Layer 7 of a small transformer language model trained on English Wikipedia (15 layers, counted from 0, width 128).
A neuron adds its activation times its output weights to the MLP's output. To switch it off is to set its activation to zero at one token and run the rest of the model.
A neuron's activation on a vector x is SiLU(gate . x) times (in . x), where the dot is the dot product.

Input weights of the MLP neurons that the questions are about. A number n stands for n times 0.0033.
n48 gate: 34 29 2 20 14 -1 3 -33 31 -48 -10 23 23 19 18 14 -29 -11 3 5 -33 15 4 17 -1 -13 12 -27 37 1 -9 9 40 -13 -11 -31 52 9 9 -16 -11 -2 19 24 -2 6 -36 14 20 -7 6 -16 0 -32 -22 47 6 15 1 -2 37 4 -25 -36 -52 18 12 28 -22 30 -48 -18 -3 22 4 -17 -17 -7 -33 -17 20 -39 -10 52 18 46 33 34 -12 1 -15 21 -8 -11 18 34 -18 33 29 -1 -2 11 -7 38 35 -7 -44 35 -1 -49 -30 20 19 -21 -10 24 2 -14 -19 -15 25 15 -5 1 -4 9 23 19
n50 gate: -21 -41 6 -3 14 28 -14 -11 41 23 -13 -24 -9 -33 -38 -33 27 -10 22 -91 41 -1 54 -32 5 18 -15 -6 -7 7 0 -17 4 11 -4 -2 -11 26 -45 -8 -13 40 22 -24 -18 11 12 -57 12 -46 21 -13 -15 11 9 -57 24 -46 -32 -12 33 21 25 -57 -25 -20 26 -44 4 20 -25 -13 -26 0 -2 31 -45 -16 -14 -34 32 -11 30 -34 13 -8 51 -24 -18 9 33 8 46 27 -2 10 -59 42 14 -13 13 -12 -38 -18 34 6 -19 14 34 8 -37 25 -44 36 -23 -13 -28 32 -42 -6 -14 15 0 -10 -39 28 -1 24
n121 gate: -13 -31 -38 -15 -35 17 -44 26 -17 -21 39 11 13 35 -34 -15 -30 9 15 18 -32 -9 -12 -30 -10 -26 45 -38 -4 -16 -29 6 -4 7 14 8 -3 78 47 -4 14 -3 0 -30 21 -33 -28 20 3 32 25 44 -24 3 22 2 -2 -9 -9 -12 9 -57 -40 -21 19 11 17 17 -19 -18 -12 -7 -11 72 -42 22 11 -16 16 -28 -32 -13 -20 24 -24 3 -62 -31 18 -10 14 10 39 9 30 -27 5 -8 -46 -40 -14 -62 17 -15 -7 -14 24 -60 -29 30 -30 0 47 20 -9 -8 -53 11 -23 23 9 -24 15 8 42 -4 13 -25
n134 gate: 2 -17 8 -2 -28 -22 -31 5 18 -30 14 -34 -55 9 -12 16 57 -4 14 -25 41 49 33 48 9 -16 54 7 14 -16 -31 11 5 13 54 22 -40 43 -40 -27 -6 31 -28 -16 -26 35 4 -11 1 22 -37 -3 -8 52 13 -8 25 10 -35 -3 -37 -15 35 29 4 0 68 9 39 -47 -9 -3 -9 20 17 -32 -21 -21 30 -14 15 -42 2 26 -34 -9 -9 10 -21 6 17 10 -9 -38 7 9 35 -34 22 -17 9 3 3 -16 -9 -2 9 -20 11 -18 -7 49 1 33 8 46 41 -27 17 4 32 30 31 15 6 18 5 -5
n137 gate: 3 48 -28 3 -14 -27 3 -19 7 -20 -19 -26 24 -18 4 50 31 35 -44 -21 -58 6 17 8 -1 -14 7 -29 28 48 7 -1 -15 26 -36 -8 29 3 -13 19 -4 -36 -4 31 -37 14 15 -19 13 -37 32 1 -15 -44 8 -32 -3 -24 1 6 -39 -47 23 30 24 34 24 -2 41 0 -7 29 -23 -6 6 -26 7 -58 2 -52 -4 4 14 10 22 32 5 -22 -41 6 42 47 -22 24 22 15 -8 -34 -28 -6 26 -4 1 -31 -31 27 -22 14 1 38 4 9 -29 35 15 -36 21 30 4 -22 80 24 7 -2 -3 -20 24 29
n144 gate: -1 26 7 -68 22 -4 -20 -9 -8 27 -26 -8 5 46 37 5 2 -5 22 6 -27 2 34 -45 -10 14 10 -21 21 -3 16 34 -9 13 -6 -8 -6 29 3 64 60 41 38 22 -22 -7 31 64 28 12 -38 47 -3 -6 -22 8 23 -12 -8 -33 0 1 10 -12 -11 34 0 -44 -18 21 16 37 -37 48 -7 37 16 -25 7 18 29 32 9 -23 -16 -12 -8 0 -28 5 0 -27 -18 23 -17 -6 7 12 -12 -2 19 -14 -5 35 -10 1 -3 -42 24 -14 -16 34 8 -38 -28 35 41 -37 -23 13 -18 6 4 -15 9 13 20 -41
n171 gate: -20 -39 -22 -7 67 4 7 -29 18 5 5 -1 -16 68 4 23 33 -19 -35 12 32 3 -10 20 -27 -42 53 24 -53 -38 -6 -39 -11 16 -13 29 16 41 42 -18 -35 26 11 10 6 -41 10 66 -27 -45 -27 19 -15 -55 -14 14 11 9 -24 6 0 38 -10 -13 14 -16 1 41 16 -30 -11 20 34 -26 -26 1 -33 -5 35 32 38 16 -29 14 31 26 17 1 -12 18 7 12 11 6 19 -6 33 28 17 2 29 -13 28 22 -62 -24 61 12 -26 37 -10 37 -41 3 18 -14 -29 17 -10 5 32 -51 33 -19 -15 38 -4 38
n242 gate: -4 49 -8 3 28 -26 -12 -7 -8 -46 11 8 1 -18 13 -3 6 8 -41 15 -20 20 9 14 -6 0 9 -24 -11 3 5 -44 7 18 -54 29 95 -5 28 -9 38 -10 8 10 33 10 24 -53 15 -23 49 27 26 33 23 35 31 14 14 31 -5 2 2 9 7 8 33 13 36 2 14 -12 27 -1 -39 27 -13 -8 11 -10 10 25 7 -25 -49 24 -28 -21 14 2 -4 -38 -18 58 11 -10 18 24 13 33 23 16 -23 11 50 -14 11 49 25 76 -6 32 -62 -8 45 -62 -9 -8 -9 34 -28 29 -26 -15 3 3 17 -20
n48 in: 17 22 -28 -10 16 -7 -4 7 25 6 -14 34 7 -10 -1 51 40 -17 -1 16 -38 -11 22 0 13 17 -10 16 2 -19 -17 -23 24 -15 22 0 -12 -15 -52 2 38 -8 -54 26 -37 68 36 -3 -21 21 -19 -9 46 9 -19 30 -31 0 -15 -33 26 12 -10 -10 0 0 3 -2 7 34 -26 -6 -8 -41 2 25 15 -1 37 -40 -17 -5 -4 8 2 -24 25 -3 26 42 -63 -9 -13 22 4 -15 2 19 4 2 -4 -29 50 4 1 -17 -8 22 6 -32 9 -38 20 -12 -28 1 32 -7 8 -29 -2 30 -37 20 -6 7 9 -4
n50 in: -3 -33 47 -40 -20 -26 19 25 65 4 28 31 38 20 20 40 14 -53 -2 2 -27 30 10 3 9 -5 15 -8 -11 -5 -2 -8 19 11 31 40 18 -3 42 -59 25 -57 -10 -20 14 -24 44 2 -15 7 -4 9 34 14 26 -18 -57 -16 1 -8 20 -19 6 20 23 39 -6 -31 4 -3 43 41 -16 -4 26 -6 -30 24 15 11 11 27 12 -5 -23 -30 -22 44 14 -11 36 48 -22 32 12 -6 11 13 -28 -46 -17 -18 -37 -12 -12 47 -22 3 7 7 38 39 0 -22 43 -5 -20 43 -22 -23 41 -55 -12 0 19 3 -20 13
n121 in: -19 49 7 28 14 16 12 -24 34 32 -34 29 -25 -29 19 4 -26 -9 -6 -25 -28 -14 17 44 16 11 -67 30 -49 23 -34 -11 41 16 29 -27 -6 11 -3 4 24 -16 19 -28 -4 2 -29 3 19 -37 -26 -9 2 38 -20 22 63 -9 -3 32 23 -16 28 6 16 5 25 -36 -9 17 1 -7 18 5 5 7 33 -1 31 32 2 0 7 -18 -10 42 -36 -4 19 -34 4 9 -17 -1 9 19 31 -1 24 33 15 -13 -2 42 -20 31 -2 26 5 -14 -6 -12 -4 -5 -37 9 16 -44 32 3 14 -19 5 -11 -24 22 -3 22
n134 in: -2 -29 10 6 -15 17 -50 -11 -8 50 -30 -34 -29 -24 -47 -3 2 38 7 -4 8 27 10 22 18 -43 -4 -23 5 -17 -10 0 34 27 15 25 -13 -4 -23 7 -4 5 -27 -8 4 35 7 -13 1 0 24 -24 10 0 21 -1 26 -10 7 21 8 -40 -8 -37 -20 1 42 -6 25 -42 -38 -25 -19 -24 1 -11 -41 -10 5 2 34 25 -12 -41 47 11 19 0 0 43 9 -5 -26 41 15 -28 23 12 -24 51 2 16 0 -33 -15 4 -30 30 11 -17 27 40 -17 48 -21 2 -13 -11 -19 -47 -10 -6 55 -12 -48 -65 17 -3
n137 in: -10 39 10 -50 -19 13 37 2 -7 24 -11 -1 -4 -32 -20 -5 -54 -6 -15 -6 -18 -25 1 -27 18 1 -11 -14 -11 -7 39 0 -14 39 7 -16 49 -13 16 5 14 -34 18 -11 2 -40 -29 -23 -18 -35 -21 -21 3 -14 46 -44 -13 -29 11 48 -52 32 -10 -12 -3 41 -20 -3 0 -2 -1 -5 1 18 -45 59 53 18 28 -4 -15 -18 29 72 -20 24 -41 16 23 29 -37 -17 46 -12 57 -3 5 -50 -22 -16 -29 -2 22 19 7 -7 4 -11 34 19 0 22 -27 22 40 55 -41 -21 20 28 23 -9 16 19 -28 6 5 55
n144 in: 3 10 -57 -6 -20 -11 29 -7 9 19 -29 -35 -19 33 32 -45 8 -16 -41 -34 -20 -25 -28 -5 6 -11 -2 -12 40 -8 40 -46 -30 40 4 -41 -19 38 1 41 47 -3 41 13 3 -7 38 12 35 9 25 7 13 -17 -15 8 17 36 3 -9 -14 -21 -34 -38 -32 -2 -3 22 -1 14 -37 -13 -28 11 15 -14 14 1 28 25 31 -10 -6 50 -27 12 -5 35 -3 22 33 -25 -2 13 -12 -16 39 -23 7 2 15 -3 35 29 -34 10 -12 -37 -5 5 -34 -29 3 -22 -31 6 -8 -16 32 33 -20 6 -20 -14 27 15 7 -18
n171 in: 33 -21 -15 -41 37 -19 -56 12 9 -12 18 9 -28 9 -7 -18 28 10 -13 -26 4 31 19 6 -27 4 54 16 14 19 -21 40 -4 -20 11 25 -17 -47 7 35 -37 19 10 -5 50 5 -14 32 -12 26 -41 -45 41 -24 37 -24 -29 -23 -42 -29 23 39 24 15 -14 -48 33 25 -24 13 -34 29 4 11 -46 -14 -3 -5 -3 21 -39 13 -1 -7 -16 28 -74 -47 -38 -9 -48 5 14 -11 -25 52 25 -32 -89 50 40 37 -39 1 12 9 -2 0 25 32 -4 1 -24 3 -39 5 14 12 21 0 -4 -49 26 3 -17 49 11 -23
n242 in: -29 0 19 -11 -2 -15 17 38 2 16 -13 25 -15 -57 4 46 9 -23 0 -17 -3 11 18 -37 -44 1 -30 1 -20 35 -9 29 -43 -18 48 35 7 -2 -49 -13 5 -11 -47 14 16 13 -48 17 33 19 -19 -16 7 -39 27 -12 -30 -50 24 -11 -29 -24 13 -1 -7 38 -36 -2 -4 -43 -7 -7 17 65 -12 9 -25 49 -29 -20 -41 -22 -31 62 0 -15 -22 -19 -8 -22 -20 15 62 11 26 -21 -14 -26 17 11 -26 -11 4 -19 -22 14 -3 -20 12 -44 -16 -39 -2 17 -26 -7 4 -2 -24 -18 -19 7 -2 36 2 -44 -11 14

Output weights of the MLP neurons that the questions are about. A number n stands for n times 0.0034.
n48: -33 28 31 -9 -7 -26 49 -30 15 -21 32 30 -16 -29 -5 -1 -4 -13 -27 -11 17 16 19 16 -6 23 21 -55 27 6 32 31 17 5 -2 4 24 -15 13 31 -18 32 8 -6 24 -20 9 -1 41 -11 -13 5 -8 4 13 -13 19 -15 0 -23 23 -12 -3 2 -29 -18 5 17 14 -2 -7 -15 -18 4 0 23 -25 14 -56 31 10 -4 -3 -40 -11 -14 -16 0 -19 36 8 25 -22 0 27 -4 37 -13 -4 5 -9 -3 -17 2 3 15 -8 -19 -1 32 -23 23 11 42 42 4 -55 12 30 45 17 36 19 18 -9 -4 32 -45
n50: -12 -46 25 8 -37 21 22 11 24 21 -9 -50 -13 -47 42 -7 -10 -13 14 24 -30 5 42 -14 18 -6 42 16 -5 10 -14 22 -9 -17 -1 -21 -16 -58 -18 -2 -27 1 23 47 -12 -28 -34 24 30 -36 8 -37 -49 -39 16 0 7 19 22 -40 1 22 -20 13 -26 -40 36 -4 -35 49 3 -3 42 10 19 32 -33 -4 -40 28 -16 12 43 22 -3 5 -19 -13 -54 -2 -28 12 5 14 0 -12 -4 -47 -23 -49 34 -5 0 -36 8 -11 7 1 -26 25 8 -5 25 34 14 19 14 -7 12 24 1 3 13 19 -37 35 -11 24
n121: -45 6 -1 14 -3 5 17 -6 23 25 16 -2 -9 29 -26 -19 -20 6 18 21 -18 -2 -6 10 -27 26 -19 -1 9 -26 39 33 14 -26 23 -5 19 13 22 16 -6 -16 -19 -6 -13 9 9 13 37 -8 -6 -14 -19 19 -45 19 11 -17 -47 -28 -27 7 1 0 30 -27 11 -58 5 -9 -25 24 25 53 40 9 -18 17 -16 -7 3 -1 -4 40 10 -46 -28 -25 -5 -3 15 -2 59 -13 -40 -6 -13 38 -2 27 7 24 0 -48 -8 -1 32 5 -2 -10 7 -30 6 22 -4 28 -29 13 61 -4 -21 -7 -34 30 -11 54 -15 -19
n134: 4 26 32 24 0 -55 7 4 -11 13 8 23 24 -2 -1 -23 17 -23 16 29 -74 1 -25 31 -4 -13 6 3 0 7 25 -4 34 -6 -16 -20 -9 -24 15 3 -39 23 -18 31 12 -2 14 24 11 2 -2 26 -5 -34 47 12 -34 -23 -5 38 19 -31 -18 -6 40 24 -8 -16 16 12 -10 10 21 -26 -4 29 13 -1 1 -1 -5 19 -1 16 -30 -15 7 -6 2 -19 -2 -26 -72 40 45 5 -11 -4 -24 -19 44 9 -20 27 47 18 56 25 -26 -54 13 23 7 -12 3 1 -1 36 -7 -13 -3 40 7 -3 15 -2 29 -13
n137: -18 10 -2 -1 35 21 -5 12 40 -1 -33 -4 -11 6 -3 21 -10 -21 -38 -14 11 33 -6 -1 5 -13 8 -16 -20 -2 5 26 -10 68 19 -10 10 -8 -45 25 -17 7 -9 35 4 -20 21 47 1 -53 17 1 40 17 -8 -11 -14 19 -17 4 29 8 38 19 29 54 1 26 19 33 -12 46 -7 27 -25 20 12 7 36 -7 14 5 4 32 -21 1 -23 38 27 3 25 -28 22 -4 51 4 13 43 30 -4 7 -10 34 23 -19 16 -63 -47 -11 18 13 36 6 6 -20 6 40 18 14 70 16 -16 28 -31 12 -40 -16 -12
n144: -4 -23 27 2 -18 -1 -23 46 -1 1 -3 7 13 6 -11 12 -2 17 -16 -29 -6 2 15 0 30 20 -1 14 -58 -24 -21 -1 -15 -43 29 2 0 -5 7 14 3 21 -27 -52 31 -6 -25 26 15 -17 -14 9 -20 19 -30 -8 -15 -26 19 28 42 19 -14 13 15 4 7 -4 -33 -30 -10 1 -2 -21 4 12 23 44 -20 -16 9 6 -8 -29 -43 7 5 -2 -25 28 -24 42 -54 2 -28 12 -28 -15 -15 4 41 -12 -35 50 28 -5 13 48 12 -21 34 24 -27 34 4 -19 -30 30 -25 14 23 2 13 15 -69 -9 43 -15
n171: 27 42 -48 -26 -59 -14 38 21 3 -15 13 56 16 -13 -21 -9 -38 -29 -22 -52 -32 31 -19 -27 -5 4 -25 4 8 22 -28 -40 -46 -13 15 -13 2 -41 -21 4 -5 40 -6 -1 5 15 -14 -8 42 -63 -18 -34 -17 -1 0 -43 -47 -25 2 -11 6 13 -6 18 -43 -15 -7 -12 -3 -43 32 -22 -10 -4 -6 26 14 -15 3 -10 -16 -4 33 27 -16 -26 -27 35 42 22 -26 15 4 31 -17 30 -17 -22 -27 -20 -22 10 -30 -15 41 10 -38 -12 15 -29 -21 49 24 4 35 -75 18 -21 30 45 14 24 -33 16 -23 0 29 -14
n242: -2 -18 -40 21 51 -18 1 4 -4 9 -13 11 -2 4 -11 39 -23 -8 -12 3 -13 -31 3 -20 -6 6 18 17 -3 69 26 3 6 -20 7 -3 -15 -33 -41 39 -49 -3 -25 -6 -21 11 36 11 20 -49 -4 -2 22 27 -7 -19 19 1 16 5 -20 -10 9 -11 -22 20 -36 22 28 -18 -19 13 13 -5 18 6 13 -2 0 -6 -10 -46 -4 33 29 10 31 9 -38 11 9 11 95 -34 30 20 11 10 34 -12 -2 -1 16 -50 35 -32 -3 -4 -17 4 -34 7 -24 3 -5 -11 -10 -13 -15 -20 -15 26 -28 -25 18 54 -14 4

Each question names a token from some text and the token that comes next. It shows the vector x that enters the MLP there. A number n stands for n times 0.056.

Then comes g, the gradient of the next token's log-probability with respect to the MLP's output, scaled to length 1. A neuron's effect is roughly proportional to its activation times (output weights . g). A number n stands for n times 0.004.

"f", then "al"
x: 26 23 21 10 -8 0 11 22 -25 -20 17 10 -19 37 33 15 -1 -21 -16 24 32 14 -23 -22 -12 0 -12 -1 13 0 -5 42 10 -45 -28 -5 -4 -4 1 -16 -29 19 17 0 -17 -13 -5 11 1 -31 5 24 -7 41 -2 20 4 14 -7 -2 19 -22 24 -2 11 1 25 -19 10 -12 34 -9 9 -3 22 -17 -13 7 16 -22 16 3 33 -17 10 -5 7 -37 2 14 9 20 -27 -22 -30 -10 6 2 27 9 -34 2 -5 9 -19 9 20 8 -5 23 1 41 -6 -18 -14 7 -17 -22 13 4 -5 -8 17 24 11 8 4 11
g: -13 6 -1 14 8 28 -11 10 12 -34 17 -27 -15 5 -10 22 0 -21 -8 5 30 4 -9 10 15 -22 11 26 41 -20 28 1 -16 -28 5 -22 16 3 -15 -9 -4 -4 -11 -21 11 30 21 -21 -49 -19 21 -23 -3 -23 -16 -7 65 -13 30 -4 16 25 17 -3 -9 -12 35 1 -31 -27 -5 -2 -48 6 28 28 -51 11 -11 22 -44 9 -5 4 0 -30 -21 -22 12 -17 -14 -22 1 -24 25 0 46 -44 -44 -2 40 0 -2 -10 7 19 33 -12 24 18 -45 5 26 6 8 22 -15 6 15 -22 -5 9 13 39 -3 47 34 1
Which neuron, switched off, raises the next token's probability most? n137

"le", then "-"
x: 4 5 4 -20 -2 -9 -21 0 -8 -7 6 -11 57 39 28 3 -1 2 16 -13 -2 8 1 19 1 18 -20 30 -35 -11 9 42 -64 7 16 7 37 -27 15 22 8 6 16 23 9 -9 -2 0 0 1 -41 9 6 -27 22 -5 -35 8 -9 -10 -13 19 -3 9 20 -18 -6 -8 -43 -6 5 1 8 -8 -22 5 4 -1 28 -23 3 3 -42 -2 -29 -5 -27 23 -23 8 -17 26 11 2 -4 -3 34 3 12 -43 -27 14 -1 -23 18 17 -8 21 -29 17 34 -12 12 5 7 5 2 -21 -6 -26 -14 -19 -1 18 -25 -15 3 11
g: -2 -1 -9 35 12 -14 -4 -5 30 -22 -1 12 12 7 -10 -15 -24 4 8 -31 -26 -15 24 26 -16 5 -12 -27 0 -11 -7 -11 -7 17 14 -20 17 -38 35 13 25 -7 -7 -48 -12 -2 30 -10 41 -3 -49 -5 32 -38 18 6 -46 19 10 -6 2 45 18 14 -12 -74 2 7 -34 33 43 6 5 -37 13 -31 -14 5 -36 -6 -6 -16 33 13 20 -12 -6 -28 9 -19 -26 -16 -1 -6 -5 -17 3 3 -20 13 -14 -2 63 9 -21 -35 -34 25 11 16 -12 -16 9 4 26 -1 -22 1 5 -33 11 25 -8 35 -30 -15 -1 11
Switching off which neuron hurts the next token most? n171

"enc", then "ing"
x: -7 -38 -62 47 -39 4 12 -44 -2 2 4 -7 8 0 -13 -12 -22 -24 37 15 10 -5 -34 -5 17 -13 -23 17 12 0 11 -21 -18 -9 17 17 35 -29 -33 -52 21 21 6 -35 -17 15 1 14 -20 11 1 -23 3 -16 47 49 30 -7 -44 3 18 -5 8 7 7 3 -25 2 -2 2 20 13 -26 7 21 -6 11 7 -21 -4 -19 -14 24 16 -16 9 -22 -15 23 21 -15 -23 -4 15 10 -2 41 -16 32 14 -2 7 -5 -3 -15 -3 16 -23 16 -3 -8 16 -7 -7 14 -21 -8 -23 30 -9 0 -10 -13 7 6 3 -8 -18
g: 26 -2 2 2 59 15 36 -8 37 45 -21 16 6 9 -6 -14 38 -1 0 -14 15 -11 -22 -2 -4 -8 -15 -2 37 -4 -24 24 -22 -19 9 8 64 32 2 -34 -3 -4 -13 28 11 17 -11 -40 3 27 -17 28 -8 -8 -8 7 0 47 -35 -7 -9 -40 -7 14 17 -45 -21 -18 -55 19 9 -14 14 -6 8 -17 7 -14 -5 -36 -23 -1 14 5 53 5 -36 18 2 -10 -8 -3 19 50 -34 5 -11 29 -19 33 -24 31 -1 -15 26 -6 6 -8 22 4 -13 7 9 16 -4 -12 2 -34 37 1 17 -6 4 -5 33 14 -8 -17
Switching off which neuron hurts the next token most? n144

"8", then "1"
x: 3 -21 -3 13 -9 14 -21 -7 15 -15 12 -10 1 27 -14 19 -28 -30 -13 15 8 -19 -6 -1 2 3 -16 -14 -3 -27 -18 31 13 -4 10 28 15 3 -3 7 0 8 -4 8 28 10 -3 17 10 -26 -18 9 25 7 -17 19 11 4 18 -22 -12 12 0 11 1 19 -23 -33 25 12 19 -11 4 3 3 8 17 19 -22 -5 -13 17 -30 2 29 -13 -9 -14 3 -6 9 6 7 -15 28 25 9 -39 17 11 -14 11 -12 7 -2 27 17 6 6 -33 -3 -16 -21 -27 -7 13 24 -23 -3 24 0 9 -29 -10 44 -25 -24 16
g: 13 -20 39 -22 12 0 -32 6 16 -42 -22 -9 33 10 -13 -30 10 -9 -6 -7 -24 -20 -30 22 20 -35 6 7 -13 10 22 -45 12 -42 3 -11 -9 -3 20 -14 -18 -7 -12 -54 51 -14 -43 15 -34 5 -2 10 -10 5 -7 -18 9 28 4 36 1 -2 37 28 -25 -17 -14 -34 -5 -12 7 -4 -26 52 12 -5 3 13 13 31 54 9 -3 -30 37 12 5 -1 24 29 6 -19 0 -7 -14 30 -10 -39 -47 29 39 8 -29 35 -23 12 -2 8 19 -4 -2 -5 16 15 -14 -2 -9 1 22 -2 -27 -23 -17 4 -8 -19 34 12
Which neuron, switched off, raises the next token's probability most? n144

"o", then "f"
x: 23 -20 37 -10 10 6 -20 21 5 -27 -47 21 20 2 6 21 -7 -21 -7 4 27 15 23 6 -1 6 10 0 38 1 9 47 -7 6 -2 10 4 11 1 4 -8 -34 10 16 -15 -10 36 20 -1 -22 10 -8 12 -38 9 24 -18 32 22 -24 12 -14 -4 10 10 -16 1 8 -3 7 -27 2 -14 20 -8 -4 0 -16 4 -12 -7 -7 -6 -26 23 5 17 -6 -15 -2 -4 10 -25 -23 -8 -18 1 -8 6 6 8 -16 22 -22 -32 -2 -10 -17 -6 13 12 27 -26 35 12 23 -6 37 -6 37 -18 7 -17 -63 26 -5 -42 -11
g: 8 -20 -5 20 -21 31 6 27 20 19 37 -3 32 -36 6 -4 -38 41 11 2 11 -25 40 30 16 27 -29 7 0 14 -19 -8 -19 -4 8 23 10 -31 0 19 -43 23 22 8 39 9 -1 20 45 15 -35 12 -12 -20 24 5 -24 -28 -8 18 -40 1 17 6 -33 -49 -50 13 31 -6 27 11 -34 14 9 -1 -5 19 7 41 29 21 18 41 -15 -6 18 8 -5 -28 -10 -14 6 -21 28 15 -9 -4 -1 27 -7 13 21 15 17 -23 31 -50 -22 -2 11 -4 14 -15 20 -5 -24 18 -4 49 24 0 10 -17 -9 -8 20 -4
Switching off which neuron hurts the next token most? n171

"un", then " K"
x: -5 -39 8 -7 16 18 20 39 4 3 35 -24 2 29 50 -8 -45 -11 -17 9 2 17 22 -2 2 34 -14 15 45 -4 -24 -5 34 3 10 28 0 14 -18 5 -9 4 -7 14 -15 -27 -13 1 -32 8 -4 -14 22 3 11 -10 -12 16 -2 8 17 -22 28 -13 -12 -16 -5 11 8 -15 -10 -6 31 7 18 -35 -15 10 18 16 -9 2 -30 -2 9 2 -19 67 20 -18 4 31 -21 -25 12 -8 21 18 -6 2 -4 -20 3 -10 3 -23 9 -21 -18 29 -5 36 -32 9 -12 2 -13 6 7 19 5 -27 0 10 1 11 36 -5
g: 13 9 -9 -35 31 -26 -18 1 6 27 11 -7 9 10 -4 -11 35 -10 7 -16 -13 1 -2 1 6 -3 33 0 29 -14 44 5 20 -1 29 -45 -15 39 -13 -12 -37 -21 -11 0 -6 11 51 -22 -33 1 54 16 9 12 6 17 -3 14 39 2 -22 -18 -21 -54 -3 1 14 13 -11 -6 -12 -27 13 -3 -19 -15 -41 -45 11 -46 25 2 25 26 39 13 -20 -5 17 8 6 -4 2 4 -55 -19 -10 -12 6 50 -6 46 -42 -18 -1 -7 7 -1 -9 -12 17 -31 9 -21 15 24 32 5 -7 28 -22 12 9 -27 12 3 31 7
Switching off which neuron hurts the next token most? n50

"ut", then "ed"
x: 23 6 -13 -41 -11 -12 3 -33 22 3 4 12 37 9 4 -9 -32 3 -11 -1 -6 4 -5 -15 -21 -6 -8 -2 -16 0 43 11 -1 -23 4 2 -7 19 -16 21 8 45 9 -9 8 -1 -37 -11 -32 47 -23 -1 8 16 18 14 13 -31 18 -13 22 -17 2 13 2 -1 -31 -17 16 11 15 39 47 13 -12 -4 -5 -3 8 3 -28 13 22 -8 39 -22 -16 2 -2 -27 9 -7 10 9 1 -8 -1 -42 15 -31 -6 -21 22 -22 -18 27 10 -6 34 37 -5 26 1 -13 -27 -31 6 -12 31 -33 6 -29 -19 -8 3 4 8 -20
g: 12 19 9 28 3 17 45 -46 24 20 -39 1 10 -38 -20 -13 -14 -13 -1 -6 10 0 -17 14 5 5 -6 41 10 6 53 -23 -9 8 5 -20 5 -23 -33 31 19 -1 -5 -6 -30 31 -11 1 -29 18 26 -5 -3 -50 0 -26 47 -5 -21 -4 -24 16 19 -24 17 31 -1 -15 -6 6 -20 16 -39 -37 -20 -30 12 15 -5 13 33 -7 7 7 34 -7 -23 -6 -6 -2 4 -3 8 -8 23 -22 -13 64 1 -45 -32 -19 10 -16 27 -19 33 -18 -5 -28 15 -44 5 8 22 5 -31 2 -15 -35 -25 -19 5 -5 19 36 -19 -11
Which two neurons, each switched off alone, lower its probability most, in order? n144, n121

" And", then "re"
x: 17 -3 36 -7 -7 15 -22 15 -11 4 -17 24 -22 -25 7 3 -13 -17 1 -12 26 18 13 5 17 -7 -26 -23 -14 -8 9 51 7 7 21 -5 -19 11 -12 6 8 21 5 2 -6 8 6 0 -9 8 -37 13 -4 -8 -4 24 24 8 -14 0 23 -26 13 7 -20 23 39 -6 -5 28 6 -27 7 15 4 12 5 11 -15 -16 -10 -16 -30 -24 -10 22 23 -10 -10 -17 0 18 -10 -28 -10 -7 10 -10 56 -15 4 11 0 46 13 12 8 -2 11 6 -12 -24 -32 -26 15 -4 -1 -6 25 4 -14 11 21 -32 13 0 26 9
g: -8 14 15 -4 7 13 18 11 -2 -14 48 20 -8 -24 11 1 65 16 -44 26 9 -3 -10 -10 -23 -1 21 5 -6 12 7 -39 -15 35 3 -14 -8 1 -1 10 -20 38 -13 5 4 45 -5 8 25 -18 -5 25 -1 -26 26 8 -39 -24 13 26 11 7 -17 20 7 51 2 9 -3 42 25 -6 -23 58 19 -4 -16 38 11 -34 23 -5 8 -18 -1 45 -9 -14 -3 29 9 18 16 1 19 -30 2 -12 -14 -11 -9 -3 -35 -2 5 44 -51 26 -10 -24 -7 4 -17 -5 9 33 5 -9 -23 -34 25 20 50 1 -9 -35 13 -18
Switching off which neuron hurts the next token most? n121

" B", then "att"
x: 23 11 28 13 14 44 3 -25 9 0 0 -17 34 -1 13 -6 15 20 10 -30 -4 -4 -1 9 35 -12 -16 19 20 1 -6 -6 24 7 5 8 15 17 1 9 25 -7 5 16 -4 -3 -12 3 -11 10 2 -5 6 -23 13 38 -20 -3 13 -4 -4 10 5 11 -6 -5 18 -1 0 6 9 -18 19 4 -14 14 4 -8 -25 -15 16 6 4 -5 15 3 3 -15 -5 8 11 7 -34 7 -2 -19 -1 7 15 -5 0 16 8 73 1 18 17 2 5 -2 3 0 -4 -34 15 -19 -4 37 12 -29 -3 1 -3 5 -20 13 -8 -22
g: 8 -27 8 22 23 12 42 16 -5 -11 28 -6 15 41 -19 -19 -7 -18 1 25 -23 0 -8 -7 9 2 2 36 63 21 -26 13 -1 6 7 -4 19 -13 33 7 44 26 -36 -18 30 19 5 14 -27 38 -2 37 -9 18 -4 -5 -23 -40 -19 24 -37 18 61 -3 -12 -20 16 -15 3 8 -23 -19 -30 7 -8 -10 -10 -34 -15 11 4 -14 9 12 -10 16 -40 17 37 21 -3 34 34 -8 19 17 13 8 -44 -14 -35 16 22 -28 27 -3 7 34 -6 -41 -15 29 -18 11 -12 18 -2 26 -8 -4 32 -19 19 2 11 22 -15 18
Which neuron, switched off, raises the next token's probability most? n242

" Gr", then "am"
x: 8 -1 -20 -6 29 -2 -9 -6 -20 -12 20 -7 42 6 7 6 -20 6 0 -17 14 -3 -19 -2 41 10 -14 -9 -46 -14 -2 11 8 2 20 10 0 41 22 3 5 -21 2 7 -4 10 -20 -37 1 -9 -27 22 -2 18 0 0 -9 1 21 -13 21 -1 6 32 23 14 13 7 -1 10 32 27 39 -16 -13 0 27 -12 21 20 20 -2 14 -10 -2 -20 1 20 -28 -19 -1 22 -8 -17 -30 -11 12 -32 9 -41 -9 5 14 46 -7 10 18 27 -12 7 -3 9 4 -46 14 6 -1 24 11 -22 -25 20 -7 7 -2 -25 -2 1
g: 14 -18 -15 -26 4 -21 -3 29 -27 6 -16 -2 -13 30 44 5 14 -10 3 4 22 -7 2 18 -16 -6 -2 -6 -31 -1 13 13 22 20 -1 26 40 -11 -2 -10 8 -23 -4 -9 -30 -12 -20 8 38 -4 -23 -6 5 -4 4 25 -49 -46 -31 20 -17 -13 41 -10 -35 13 8 24 -2 -36 22 -26 31 -28 22 1 -6 14 7 -26 9 -36 15 7 39 2 4 -9 -9 -5 -60 25 -1 0 14 29 -2 -6 -16 -48 33 6 -9 -3 27 -38 -3 -7 -7 -46 -19 -33 8 -49 26 -42 6 5 10 27 31 13 -19 -38 22 -33 -11 12
Which neuron, switched off, raises the next token's probability most? n171